Layer 3 of a small transformer language model trained on English Wikipedia (12 layers, counted from 0, width 96). Numbers have three digits each and are written without spaces.
In attention head 1, each number of a token's query is one row of weights dot the token's vector x. The head spreads its attention over the tokens so far by the softmax of query dot key.

Query weights of the head. A number n stands for (n - 500) times 0.00082.
q0: 590559607407387586405446500651415528547484578541402549597350361532613440445528532510420542516473500493464540451505500468428468454503403511417453372377548572339604500579527473567548650551337410523568495653596497540503607685510505721503368487372511440482323492352461599676646416510529518612
q1: 449493451533344402545290500649281362507448307570552690673605530489489607486376240606676612583313428549485382544617402459417481529280456310312528350406464521515606574511672500529341731601427573395448401583621404717588515622763488875568456443260610345446444486565486604669662464602418554669
q2: 587445419534536511642434542388520480442362513503489413386404599427385644508537420396497578546518474345571371532442568502500530487481649409540432520532467358645579627396460424421571371529518518479619550521569569462511508582555726382413574699638254690575523490440552505565354581406473388426
q3: 553530178599529457462670480500500393235543604470446556287412517579567500374417756516636427479516542386586459566619694581404405373586668679416430582531510433476555387484414545384433467520689579503440576369397722659450544440434573236400457648510379558693513435250516584488509408395649618596
q4: 481557540500460380518604570304586434404494556529399551415298711509357354459462611373401595444685371518619530618650532656440507365517389477548528433655431515703606558443411454525574391503769404336487647386680623631398532426439580481527503537778459586519515528538639513556301718531412443306
q5: 598414580551680380497265576435693520419434706616279449321457507350500702333518548342347242429637575569642307456218374582624407603466565681606549369552347535466489460575458406478468674683467518521643594471361434429689529463395706641417692496500621514672577560532490460654150446497433389553
q6: 455514347128440563500435527611440496470545534559534479633367392556500514742586511674424507557537476658542593324404493416536734544683585528632317480565480596357429521486669705376306331520286541568416589626611528472631367517572511589618476496406507341632307456507454626786318466537655344600
q7: 453395161478546395414671326589581347111676475424307525586640618322419353543384456546409633470321547365551432435598615411289653617557594315599451573455713493575647339550531549514553522672340438633606507575646592347322555449594649453323464530452484511657623653637538566634507597342493557367
q8: 640500303470643536393492549357529537518469371632574534601384634391588707485485342309326496504482351727527445368410485578488290441645594454466536601529504496316590546437253496361540617732477120589679496295788577508470619592515413462520398700534277708589529541455561458639407235241628496285
q9: 558480437657580570416461503513520349421421550247537521378436476405563517714548437261295750624510638601428675599449534628351465359212459416576569471422507401493712483628533487445646421429319381213355404544593524619606552524486450616337681578483540362540483620480429715500642500484766422569
q10: 200587639212306363420337660511461461608629288504483340377705245653764536652656471636468742752596433397440458628444690402450541359284321353536577527758504515255604633457492565512729508500312364583565444374898508529624386520640429364425432608528453365323566445552485468470428504469430587488
q11: 610427613413487457487538450547471770445449644413558554609444378554435629425407333484600628628477339726359643430537361384286497431365450551406506440319513542302618346586503625410503477639400467378686467658396534521500514311670318750514537472409636258559377533586576601543718437516548454681
q12: 699599414500460478432443555273526407434587604448414418476442479516470538533548692457274457390368476418524611363339469642379384725539721619552543425705601437578564476490474503623789208337599507355552497368514542581493622278401399428486572379566437626524586564412487566408429846556331463669
q13: 257643456402585726443401374517612398713415614606466475764607464399507440466567682428373466558510483383666438486423413563558449455453622400550337674370741669416525451361392517465571328705746518576468486372376418460486493571447706486500553485500644781368381435594337706506543288619547320578
q14: 577380780258606616370530516652434522531508393641609322488611696519469418335319545293351488517481540573419504323359392352558641895387456800606403354355405651379654512333609686263644573153665396591488564305557549595315565439528754500567552550459764333560430508532683533496489345465620647457
q15: 488698398219397220555296317467443251515508236602419621635326587594629310603461627720402425298436565586461545586551384570589616458541500396441594504582443349537589634218624556675330617485394625307468621481614662508289496350512529352528461492591597466531542794554463785446614589824372380651
q16: 516382334672687342570560484307595403370620496463558357302480533520524562524492671198488543513689504434685368484484678661428584380543545479545480629570428567776538455294409449427421258415815565468533561339525761596345496397406457023687635683657342725548670376516643343391253585437613476287
q17: 455447362567601480654458595460495555405602438409460495479518608528513495508319549536484390473413413419537506338604624680390645513544418486390631556510414413633472503487362480548379615389601725500513479487409551347495535336426472362688500564634497521652603586563568473385420455549470458459
q18: 596681595509430455316509458582442523632512442620445539574644479560509288462569348448434540494336553420470650563691308461472362453509476509485385290432637497317645452730664560530526575571306455574422443600491470659467530548563334661435497438407667414506486558500444660450649470624512547578
q19: 623572509478384480431388805646369473476650383617668639644578494536472353161465333442475479513476391560351516591632478491480591417389378738433613545596611412421477437706473539550454617587538582382398446419519484652462494548402421585418541484357605427683323506516476519547554575698361537497
q20: 619444614678330598427484553632540574660644462598423470670605431486503524564476394630441603528454497378268485559370406425638372384250397633539420605528549577290494402518671514589457500670396438573458390491393497555488560494364519615392553426365669354485460552659503590464562521451324515437
q21: 756395423613275429588611427365705572423493442547378417516471621401490618549586476490550650421529487500320265606533592519383408497242661449620542686585614567455390513487564732464388560480662454281540666310560651408367493550477364328589550383510475737474593523490459466304384448567466421439
q22: 549666636539439658472528421438535525348407532493411444438581333481427540417628513672382636514481536635470397349634565435377581706329500319331544494463597516439619298481652655556271704477454611335626507685616460493628440317543497641388493592384482395442360494630571414673658708551513558662
q23: 623619540566420584416487645434677401485589336525356326400531468424531356469396311613535418409354522542582365532607506479487448562611394445605646578440583467569627281512640482541314465378547211503411572313433305610601535452475460553464626746656415506425561426719428471611503425485487478701
q24: 477802511774574565558603367698412348548657522302644713429320357584271485596694388386241372433599601261546425428477534611429449541591417578753372706410474471563563504376584431322426393519470371586362382646469550574462689346409632345705675571488345647425511467621583562465658575203496432452
q25: 453438395547621471493626504562680613358488580356786341492489657585545308617353733496531463548362657482196387543589600606343221534476681615480590707460580433516540473400575340643643547623934523798563651538383559369388555461469561222456477452598529433588560413208364579479357500276425622504
q26: 282676395354721376268621483426575478595397513595507507487409286454566510593527410348653464254523523639353731582497483688482367736557564576620579380303537392475648650678588431493500337547429459577644483503527469507483383572273379486310497461562295477292428377588477503541423352546465406576
q27: 461610610379630609596545500367516496525404631405436634494442473575494609590637273611326481520532284416622715330513380435297480487486429473520513587466587437520598434545475613569430415487624343710440415464431480192428434450693521549174418466398528519494538519672401623554429332778624435465
q28: 524479590517470544415298490477490500603479399424709517292480465500543507682717482390465427304357425500593435479448521652504489679647709602545596562399588417697418611398500503394500583462335782473556472449323255366541549329493703679311421575378218443463839561582415343484565425553617551460
q29: 417638496432496520298492564695543613493269313620740643578507424475453310339523439624425554306543467593500508665414712422597442662512440561477641432390456688547383496548677432463365658225237421374307575656417458369732846625507472511523673402564786681507449544489766409458564444384465544572
q30: 556472302552473578540383622447611786322472442542451319486569528503388549452409801520507470460382435500549587653500400392302629503681652372570490460305370554818594518424436587559534430559270389376694343376574253796545458655629533535514441471627481450366359694614609511474592421382443424557
q31: 619496278469481451580492469478686321433395605535500558766310297404440691508477700414361463627441595540593484519404580536400678617364714610469704331398157563472552465303637552776425596664569527534586335602388235370419402562450355297309527796706512726538686654550522477496544591585496462374
q32: 500400372492562440451529136625624695481601417621382548607452313677399707500448426403315519446500452592927655576656444606533471528563647512642577615378484326396363452492747500336698508282400296294512488714500382479448545326420420724463460412739776411389636194401485508585716579384628445419
q33: 645637643565429543411572525411661567546419468551484325683360426382451504553613700405442636432479539441690367558514666507391336528375590530493609452421333476534233442439441720583556645540482337450676449475391669626594157650333393457364801375526383518550668404453692419386661231521459579696
q34: 504368476546606466580511521619595526517581376489561514510296582399432599346588446327272534696459431430461460528486559556431630473478632432599530430384150183507482366507372423507351665614553689410312486403556660443665436482696651308569563755674293500586659541517643557591430403649651666497
q35: 411373555493424420557459496430544492391647555571654348539559618568661439438599388466528303259722633547646422680408325480537322392290475453739268520456264411474346553545517391447569535731748715542547351399578353583489529700496233535331688544425454510695360417570604507624450567490536500425
q36: 463446471470803649372741591660605716382531500374298551497550503468470497454486803408469438644536410410592383632514376446518521450658500465589562558368351458321472486523493637402421449309453446410438439607554414344595761452568322669426588366599551595550608424480535743588257564676361520474
q37: 497385441500566493578697425600464268434779523452300459574463465556454455457432465613432447740599540441500628657561520336673546513560615305490500396302620559670351651314783375415305377571445510473610517294469292462432549517749432486355466397414474444604457553649539486658590598464584540279
q38: 697650589546575331474447496482530654597211697496546438584530531604444633394473465455148526560582291279609718535334619507652552553488274547601593706522477656472552500557500660431283628340724481287570631431543653322272410449365476631252546540707562429527601723274566285404471634519310409537
q39: 587434416367364425500668319573608511355398541486534476431390723353195443261409571493675372403392441473384478685584583739467590531337507493595557623589585503489207493466426430368426451524696483507197563524609525586521759489671650542420664358486586322528554480431596578523329507608614407581
q40: 724462374762515591208581627442437558470551477450538357519591449578665465688504351545376296731478348228492218527600730725480655557376477673313366276577727541508284550321682582577380658443512377652340319744488469540573555496654613527496666608418463340553455481504558402521555458567354344452
q41: 647380337631437413448377640500412412516609516448734595568603536444459622280683397538480406497547452525471548409367707604345637529476361467339399708435286547469311667548418509500481333574471487561362464526421745487539477563555675594375350473569493453487613436312435559657669694541353580610
q42: 252545443497771328573368256487577643429588633566390570393445603527700518347385532354430423641604545630609566458800379497460676367424677493500339367377493406431518577338382460340503556400671650455571395435412620564667383563420511396362650649514571483304369664538457436442464607561575696625
q43: 630589333550409600664541554401288722590645574514555417375507694414521420577432460413323479448347525624605628518363789585567430504384332559758299438548496469474556308454472434410528601336424446624606327528525471504810354318284613676388500661402314712486531570389442617493473429712607603611
q44: 395591520479282357610640398341456644510557531416569665510438628574548379363637264422686557471453296470370379447570538362522608624493570615635574493333397463445424500573449675706619409201595265573472374469500436514374628596581765577325588401525545608559520298201480642471626510490349611432
q45: 591666515496474687583587515618427586295247415542459736515684542671448631407375357684443383547518609301447397743606628450622625444567383802707507395414351471603382626541295453292467595526485610489515671459660404547303569427390592375362291338646504368234628281481468342472547613613582294537
q46: 586512345555295462489537469556749179349619646524581218562570306361584797446359281489535534411466488422457684523570461379589597577801516492658628638318454673581415291512481308609637469670586402419654410492512587235790329547512385516476308317524572481407651619372385520540278519723552624511
q47: 500323398493355613352683358483381555623540407423595391482256493476652415468369737595332500447556489444599496416576558315745515507371619771596560542503543321458598526489409371456408394774518573518419238486628740407424478563369259573270424614592375409496672667569517600507483680395444809468
q48: 297664290583474504546299504795402545435401301515561459537593435583631508339368661529459424484322589500519582481635563338282430504313332423674543575568596522836375545211572594552467568504801309648534222541557363300624641511459303395621677504485536576348620349507568348608528571562531608544
q49: 453197692523428487567336523807594458568579795374504300492446683444614381236594376580504677443145388239583426394637372581313560581467547592662462541385465545411561311411410545621398555508292644612551512585504532588688345717445291512492672394476622292458526240543563441637433589432608372545
q50: 429445435417350521545566532571370432420368508302367690527535689648646729705567528427488565398634570583584603353500649281541602558529362536736706523455686618521557524574607279413412579410389259551500302766416408135326556128555425540673262459468658466391504705649545528485609437481269469255
q51: 507427456433520545683621430347575379442482418567443405521375713443503728428560393456437510725493566570338313689542486566475435548241437511443595493637644361500398458542520763462585303285195591732301419424574706450521550433395482490547546266482647348576547644462424479549669597287342538395
q52: 336395543408523398561604585361681662289579627657500411267517621579460721540411277510442444535543436448713785531340425593680398376486642455579428646523487510443369435368431385551364521429538640702307493601627268322531462641606496592567401607552537609419434650324419486383426571454622547543
q53: 580554468559398500635262634361407414476772562605537521488467214359508568558231594520639375352480873291635654534340467267657483451312471363351638576560516480539578635716455569563463614288580559392355546263859372496416504491517416932705416649347554541488333335350584381617643533253366596650
q54: 717359705541583292444504697616514448655327555500549444456688587461438602551601379558455468627518445525522294466258544665566550664578400622410475610227358263577210477518259500597395545297474604463511474474519629668556519508775496530407545461410600572342424580711458515700345670302634261396
q55: 319478451395338291380557406415615547723613539406590381546397720510461679447590493220355524556406571614544560569547496490414285302496256614511472824356670493485302587511490444446451728600742684457624634471507507452598724569338546424582670462617620458625388443453288387453592475423570411423
q56: 534454279649507631294712630580578298559508631485471577436651562544389407560523453582707636528279511226485460531447405489437543594568652590434471427453440541301647623504714669386607695485546462436589225625377496547573702674542327466500542603172627352440541597492084593440410606364610730559
q57: 641524533339493452695586661542556582447462436517243531765537469177387413497569392383490470362560618339572468394644405390678458513482432535652500376402497354468625507534728516445696287575555466371576596649635594563400549320599377404536394457490526328527659634415614305478425402550725632566
q58: 584410409510456620487683497589648496419563620556496423704445408577646369698629578351441510298641435503314562500347552461326812507416399461518322626507445668500486595745446463789446430407448458507486479452518358468476567602737324566725381504532203746483487602490424267535546517480589366537
q59: 515463352463507496454500541599684468724296529354691241355578405586569477526571370678496258562504433454526336650384519384360824540220403477526681582386485327636290376652496500522682425467571399474314474356489424807751519549601280395508436379292601558552543302567603511715557626580442507471
q60: 368677531375635591490642599591503723761392636425415261560360630609572756448407609479457459390483507459525459319638412523714456535445313453590462480520392613489732661458325548550655610606333386303471624528425504398440482396347653447463600526363557606447318343694261367510513630586398482280
q61: 568327402538559795636409402496682602351481367314447663616459504525665657688557388672666482480431556579659670534500627376469376715527226276199485363690263471445445413392275427383328511668523504642603462302306573663591408328443452670371443590485671409548405666440432519622468519456612534434
q62: 422478640455406608380562333422705572522492617302310418331415515418818606333511500276575464288245702333537442641511736490249450672558382352650414315472485392473481631279626425537540631618381474412504455471631576553381462571545668470500560411560632586537500460633479621589236644654740540612
q63: 249266405352485590705381769414408188625558459580694233429496438485452461730504593589317427402537421594298706234785658475386402403547598422565507554489425625623334615470386785625563607526599640500585481444611635597356639408542708477457527381615627467384482567666439350486342432581594564570

Each question shows a short text with each token's key, already scaled and adjusted for position as the last token sees it. A number n stands for (n - 500) times 0.0019.

Then comes the last token's vector x. A number n stands for (n - 500) times 0.0093.

0 " to": 347566261452532655370546696573333220536304582624827341458394206523504324390706426619361538520386545431337491419450479493440542432375560464518463497625473509311582458472599500390529502524382544
1 " f": 104792252410559689355498724546379266523395635550542353383361246623488410530642478681358598556414505461324454430489469388520501399525519357507467480580466417301601380452493429495562517479342498
2 "ur": 379669419538560621347573621546372350561345536635218591342297328557548432521631442639310618653543662493337385506540494401413437433453520434511491523637541406319575398454545537455556549585433382
3 "ther": 587565402521518578348555725567429267524371563502184591325306293585453396600677488623492649546299568448409384467440439478421507433438523510540424512640487450376634500454544505415551505582444444
4 " M": 865546457515653614335600693595498212492328537537347732170285237598465318590619459705313596528368489363356474439515488411442571432471536330535514500622522465365623426468578391509634457547358444
5 "or": 693461548647638588402576660506385282513327627516838604264354338658442450498620441622326628541428544391312463480552443481435520437424575443532522553571559453332631492436653533413671446579357489
6 "and": 435354629601653568259569654557367229488416522573782589313382396602421456548644474628416601505473512471388411462500505423477459424366508321483482470586538481410613430446546395377571495543298387
7 "'": 225329669615693517340574601625398245505442532496729521384347312569434317570528508642438541491443585458418473460497387439426485394490520360490410516587539465346636415426567537530595540448341466
x: 684450326594667559426616519683537411259401500578384545478495825359648382624504623394537388524341569478448409534435696487514503601506617453387464657591382448505433480450568382438500596698529507447576495540690689487427430505382520523502335302648488422623413508462395493419348554587383577388
To which token does the last token give the most attention? 5 "or"

0 "rit": 303612295462565628294570633591388162598328547582822342416357269510500330382651496638349522512406569453323498434436513449457541432375532409537451455643458478350637470408571513369505466588349423
1 "or": 119613312491564657371599704587328178567286534589524449394358266532455358410689461608334597515393546429316501472448490499446529421367540435531437511630487466330631466441636526413543462566351443
2 "ial": 235680379501579690350566726555313151572289537589245535327363255534450343438681488629396614545422540445307484472421483466429491386376545421513394499648514452331637460418606521442503505549352437
3 " D": 615711358488610683327564597554382240475387580569159672196280281566401369555664497676322611520434599366343502513530485455502515442428545455541473517613519460388612388422579456434628510548325395
4 "e": 792518549547630663420595703597412259524425582529428693301351250638458406523531492661320596595428572462372418463467474439438394516461420430532424498597518531383484472468619496470668503548413462
5 "f": 754407606585665636294570708648364274579385576532754749318304273648523432552586508699363618556446514453396451496473494362490410425479541321485472439599508399323613481464584422508622544487371404
6 "ence": 448323593599631595324592686525348174504380513533818622360359341680390400531622441609437596549418642459320433495488419425416426400389534438545400502623570467380586398448634514468546468540352416
7 " F": 190189677602716657340547647614345225562369600560646563343305324647450399535655504660347603561402508415338473454487519398493455406522490384508464457633468397366641401458523451511611542490381449
x: 553424363667600523336574487684429416482427590578388779602558718410630588580514583534375536500286620567390572438498510676540488417471608481402489449475421456653366591511538577568635582448534377502372681460577528526480393551429529415235521229548374664520441564403452399458463539500378528317
Which token does the last token look at most, and with what share of its attention? 2 "ial", with about 20%

0 "or": 316569276459533656367593716590323175557278538588835385449354243526453348403697470611335607525395542430317502471452483491452528420371542437535441510639484466325619468440638522414549468566354447
1 " st": 169743264408471576338566662533459230464331617501603444360302245621466354499704482663375621565429585455361349494486469413464548428422533416518468515629525492346566414401635481449514517462312470
2 "art": 234670350495544612311567682620449209529374542469258580285256357634471432563598460688400604593505582513367397437462427402531486379453552363580477540613493492370597441420605477485643398590388391
3 " of": 477601469583586651340560623586389206514272512563168648280331290585487295497734489610336593514442567440304460422463482528486555406401568449541446440651486524401595450464642414454555460515439443
4 " the": 766476532585603694346572680558344203539241549533297675279309238553448313457692483647351622552380563463334444503505519501462525414399547413587455434628508477365588467414650507389499484519381468
5 " ": 792433589579634645358555720535341249478433577528696716260387318572400405576610487707302630658405533418401485453499477506530520401504543441546479503615479423397566385413514478502636470512363456
6 "2": 413291649628627557394534621498382270469323576469869534323426329664464467461634445683322579612424467472396480439453450464447530384548608432599435510657500476422629443486597495555620403510389482
7 "02": 133353700630672592343539657526377241509356574577690545367398322591461422426657449603340555671452531429431496422499434381432536449465588321540432463719415408355562468409545482502648485567332505
x: 600507424584501607369507392509618500363400690657508546457566594450619545553532626468478396484555605465493393499502637697672493544477646553419400469560537297561290612496389545497536673442495248563480584618565596507399409495477601472353441231603508607656526537364382454491233531312526382369
Which token does the last token look at most, and with what share of its attention? 4 " the", with about 30%

0 "l": 335591331474513678341597630573369158538315500567791429441357318546488380429641497636333593496434575475349507486410531472482551460417474438514403533631468489353587483427627542402584510612353377
1 "ack": 112632309479542653346580719592327153556321566604548441394359271549451351431691476628366630498402554469334468456428503485445530401385551447536430495632494485334614455432632509399517463566341439
2 "s": 253641370489599667359589731576353175554294531601213520333367276550453351426680453607341591542404538446340508475422496486463518408387506451546432504643492469354631449425636526439518483556372446
3 "m": 615639402543616600340608696598367156578343517569132629255331254620446328462631489660374618522389561434305482486413518444434535438445542391523431525622499439317666448437632468487551493584343426
4 "ith": 883572500600608641335609709629363181542334550603384671264363296558471310458655469628385561521413483450362521401421462465475509428390471428541439489673461440325595439433629486437543471607362422
5 ".": 822473606523633648365526742559328254468324555524702673252300233546361280515608459610352554560380593447417479462467432425404539438391581504561458477633505504298580490397568518456595503541425420
6 " The": 601318658647667680353589633570361194523240550546824540335317269562440287488698521641369640529368546455353457492502530515437543415418541434603482440646520470391593462439628498413502482522414463
7 " f": 166190673622675628364516705555385273526393634544660587317338336708437380530654500678345607539416524433301444438475468405520492407523536354507443460586467415314599391435520418510560521481328498
x: 584413469622636518387538585734456433416496525616458729566554706458560545628545629435330481562280710513437482399531473607517472388392618534474471300551398462583392548514549476623597553471549359457359771507584480553549426489481532519311500142470341678573520502386490459476479472450402475425
To which token does the last token give the most attention? 2 "s"

0 "é": 388624321493574620317608642598327203593355542584786416403342282489500375406654493588353564579441575466337491472457498474400506487395565378521467481632434470338663369428579498400525474528379414
1 "ric": 146667320483556670315620682546300185518296511585546472388318278538459329482658412623337605561386589393317474482484491497429518410380558446524388492604506450363653427430643548429525463567343407
2 "a": 246625383510573653358612699564343170553305537587263530324373282523467339418689445624343593551405547442352504484445524488479515460341532436521424509646469494350582455419614507444538482545361425
3 " de": 465619425561546595426595585544307325482430590589272689277246325557376309480619562563331581608488624463342439501533451499461523549434463450576530451587509538360536357473603531479538453556393374
4 " N": 880605461478656657289558597575438217459405613546385746208266274601453334509636464688271590595398471389334476452531518383506500491429543381526487482663530475363570416464552432490689537575405479
5 "at": 722405641589605525362561680583509303534368569472668670304271338644425379546588539693289560656479477440353380380506513348468475381440561376587438449565505451388606458424622577512577507566388436
6 "al": 447324660646632626343598658474420253544326580500774604335435343597442466492680439638305598503436500415371437475380531480490486407468526361480462579713532527380578458496578495450603431562391410
7 ",": 309351674706589627412526669543349201513363627549746567418305298637413315437654532632331538532447584467385453445478497441480509418405551492511459411643557499411604496410623476500577461503457410
x: 530624419477539541423462531396435486575425617571394576614383766487436656595364616373518449645410727541499531435435514482508465641498695518440501364476380393628361587438510373475529697562600457573476453583548599513417419607556540530526404059510467591472589552246306510412374592466449569482
Which two tokens does the last token look at most, in order? 3 " de", 7 ","

0 ",": 405603306444512675369549713577312177526292569596842356429380233518485318389716468630335572535397548492356487465445504471458539400376563454522451475650474504340562474446616502431528489522390484
1 " after": 141666282445526666375539699606307210480315596584633411358325241533478282432719421588356588534428514514377509463452467514509551401426550389529533502677478538346615472494609433431595472531415525
2 " a": 205700400505585711402591691542339269531312563566281545310315221573447309436690494651335545595464558485323480483483506464402502431394528374573455474637499498343601467429670522407518475537367517
3 "c": 683648464483649599298562615610392321550402539599217656247324308627535445553577465721304581580414544462374442459494576434469444380505514395524480497581497480372579461542610523493605581557388526
4 "ce": 907481511535621624356528720566418310528388545573389696336338350613426402511654472642352604598431622553376448450474496464492459383523519407557512469579537498371480376498571460490626502561395442
5 "pt": 729395624519601540393536696499504235520483608566728664291370341592459373539555562660366554554528559481397464463505531378506488339554464429593454484662456414378555424454608510519499642560417436
6 "ing": 377375590589627567381531732510384232468365556577856610359413359671371407536635511594401650568414503440294500407438403494446453399400543487492399420625524442423554513455655494468545488601386421
7 " an": 242290646718642659340609692518393366539392536558763530380309284609425253543694497742343533553458697396383524560542488485441499466397552411627491485695534433394563432416599539464577465506398394
x: 569642495484551509328473538435581407370428536500630512567479775481600486616427631423462556584478681451527491437496542539365463474436657446343493373564431255542441506622591565677695592508379519567448517637693530599405347601516645290333458164463371499712528563294377509401523528480395470536
To which token does the last token give the most attention? 0 ","

0 "02": 340580292471512664372557675565327168547298531597888378435396260515484367377710457624351554579435523488387491453465471444452529408377581379561415499674412426312560487418630531432572464539354493
1 "4": 085636309506526672381550683569323191529291526582554486369379301531455373429713461642316594530418541480385488483425475474432512402354561467579430499661463441340582474421658547448591452523354441
2 ",": 212671396469546694377548716559311168523310574594297517309317235535465294414700494647342566525408557484365474464463503460464516403382560471534447454656508488346566483432623496445533503511430455
3 " C": 571722409503615663306551639584387229476304532510173703228272241627478362479648476647324617586404519446364501422477514467440501361465520410574497477661479517418637368466602511516666498506353454
4 "ar": 783487540595578628356644653543431224491321648602420674228277302535428421556551454656385626587368587457411421477479461463511513453486520497454477510587484462347652487364533557402648559528388448
5 "v": 720412574614592531373536673636425279484422606497790686223258279682498419531629464724302629547383639528370488489545463396482404463460534432438515497611451439372672419453582476481702542531365433
6 "al": 429319658647638629356594656486406237537303592494777600347446341592433464487661459639312584496416494407362449459396526466501475406444510352485448571712526520358563472484587515479606468565356415
7 "h": 180255726656678594261627650572438266493359569561552545410384311624402402586581475649368563584421580394420557433503483383425467497513525394529474527663478420409591424429595467372660540581427448
x: 569535319524564440452663382608459487391470534599406581432403775383599571751531675422396472579437702397541391397429563598590495386309529449390559508455534519671482767354488509567514574507588375602503458583683543608444330549453572364466555314634325668630405483491418354431464449403459561409
Which token does the last token look at most, and with what share of its attention? 5 "v", with about 40%

0 " and": 394596293456522674349546717579307174538294545608838341434381235517462318396704456607372571514376561470344500444445482492442543405383554440527464464650467506345603459449612494408527487522377484
1 " T": 098760216381583617283529643602469205512363583524584410347329215585471367510669492740336565573377521437355451448512503432471519367449510400549483547699491463361622415497496442497637521509348536
2 "V": 255767314467572612293558630569434213439399607567148580260277242687484372502646419719388653583382595548369526481493495418507412407491549452481526545647534400361617412458598505489645515436308421
3 " sh": 571693359478540632254549686569383215422334635561114668207339294632485372493683378671418592544463548505416480455537487422557550353468502343506498530702487499322502412498546441463589543528383496
4 "ow": 935511463548611568335556635574400247498383639580385732237352329646498433513613450636439643616443573544392400459466494437499461405449520401484557474580529378339644486403532457464587461477320441
5 "s": 725454541567695605339564714509472259496344552547773681294330337697417418524601406620300607585426567406375481486470490486503502416489475480599511536629592448431659442389615507487595491591390451
6 ".": 509387654540641594362514726512364284443370562505859611309312263562334316555587454604346521564372586460447469428472420407406551447406576511558501494612526513307590484396519507462605507538416416
7 " Sh": 182227731592664590239588703576431214504369660536690545303315314608401400523669447701446607571442554463431495475533501402500512405485532361495504528720485430356515386475533447465613518517442481
x: 405401458514497458391672540561425456492302569556432783453514826358644551688405687591321574541492658427419573520534563629617436400456559381313551578501460478556404515471602458519631608488472434534408517622669565645493371450505518428381528192473344584529465525498332390486430507489489477425
To which token does the last token give the most attention? 0 " and"

0 "4": 339601275478513680371557682571317183518284525590875424433376297507466358428699464634313598529413535466381490478423483475436520407358546468580417499654471445339587466429642540453568460534350432
1 " |": 186677343487544714357518681610323195538269584579619434344378229540463313373695540621341598562393519478356497477438501457451513428366551436518453469663445450300543470455581506444592519504404482
2 " ": 227728366496565670350564704526328247472395573544279548280355312547417373543621500709296618646427514441415473454486497508536519400464555445540488493594486447376575390396531504500644464521350457
3 "6": 633564423547537590372567613531441289449341617508077691289334337633438466530668456692295613585447557453433393502505450416452483415435621444522436475605529448373582460392631515508664424507335465
4 " |": 769532508584557660365511644595349222540309590514324686277353268611424348383644607641362586584445540478396483487464502422420525448380523440543479491665460414314581488413546492496682496526407437
5 " ": 797433601578624657361562704528329251477410571536677723257365332578393384560610509702301626653423526426409474455496481508533512406471553445544489491593486442378577383395524494510650463518349453
6 "9": 357276623645615604399589600485430266455347582590927599310404376646451438466677434675293589560457517403439468470479456439489495386481551439582522524654552433338574432449625539544659416490305502
7 " |": 263309685654621632374522647590351220536315597510712511373413293645406353384644603638357584590453543479396482484468504416421525446387520436544484498665465415319590484414546492495687492528398437
x: 545522525700667581407481481386375535452452555553415507617446892495571678598409563461432515544460625536334392334418540532480294479395649504394509522519507382554297540446464480481619636637558399633500510587669543436436495519530544409531562219599497595599442533281329609457323453486430505556
Which token does the last token look at most, and with what share of its attention? 1 " |", with about 30%

0 "ing": 352591296455532676350565734579331157541293534609841361435376248525446332414696489615351602537400528458317500450434475474442506399363543449541425475651488473338601453442628527424507488552370439
1 " for": 114707255474572701318529686573339248510334592616604391328299247544479283507692471644328566514449544419327466475473475503408514426433565392538510452648514513310689445461576424404589513554394456
2 " f": 255827307445580686344511716556384269525399640551208519313317260653461396520654487680337599549421518433312438435485475384507495411521532343514471466584474423306612375445507430484555510470329496
3 "ash": 605689440550535551330561696499459287494362592559266666217370227595410357525633470633437576596393574387450476454512514446465503430439470480556520501645501410404574415504537489426577474493436446
4 "ion": 876539495567626592336573728485422213517432550556419685323363331711450481506640449647438635579480568468282410460534438413444415382437589380553470578592550459363640369456620451431552399512355454
5 " h": 751513580503665663321584711506463242432401568585746806240255172663444299531642455680316605600419547384373495413522457371497487453504518367563418608639567457373558371458505462445597570530359534
6 "ous": 509279629607614663377549651471346247506321643518818533311449385564437362533615500613434660569444592439416410507472538530401563368388568538472499469559555406323589427392539530477539496585387455
7 "es": 154388672578682644350571768508470258442283537502607500367385398652412401568578466567446614586421519414375511393522447448504499469399518495528506487544575505414617432451621535474611453584417406
x: 452513536608625552530463507430669540385385508475386625410422654512511527703492695416508454576405827561374389376603452565431406494504599548413625605483360369692413489469265425404486553639677542617366425594515573450618437502479668464502538375633275527656397525440360404295375537437523545454
To which token does the last token give the most attention? 5 " h"

0 "c": 302556325473558642337577598574374209567333482607768395433385311567536409440595431625333556507434549481368512478418564473486542406373477443513447513595483488353613520457628587429562506591304446
1 "om": 174621345550551639343624625553390177571335478583521445381374298539493365441630458635381565519403534424344480455378547473452548473380524477542435533621515483348628483405593513414547443577322389
2 "ing": 252652380505574674357569727566338147536292533610217524336375279552432348439678490614362602530396521450307502440431462484448505398356541459530407465647496472346598470437633527431506490555371422
3 " season": 550671382454597670333526746525367201440400648603117592277264258633400317371627445613378626588435473467388495455503403486437482353517516365614402499610516492363588467421501504480630487587402491
4 ".": 810554527472597634352527719560338276462341569514340653243275234542345293525604461598345549560401573472458470445472434425403540440410602509548480474619513516299603502394544545435620503530434413
5 "\n\n": 747482545547569534424496772580376215506412584484602656353336226691367298431744485625298563550391524558405515498419471392490537392457513394546499502679479526369563481526632462467606537482332450
6 "==": 512333593647522513343522613560326261484395540525799617345381270560353317426662501644357605602518569534427475535481491411362552389412558438592556539685538465349615435385623503496613579524358362
7 "C": 138248767671653568294523606599368224459330512533620539303345311694415363458609449663387649591448499482422492450486540456417514356469520414558510499584492497399688397475661554497698458509288416
x: 528571479655673571443552429486480401480461615633330753278474770319624598545414660435487510454348654589432528477520539574533444510460588547308426534467577453704381435504552449605538625452551549643472553401640516505413409457530563258452428228611399503542316459473528442397323564527513572350
To which token does the last token give the most attention? 7 "C"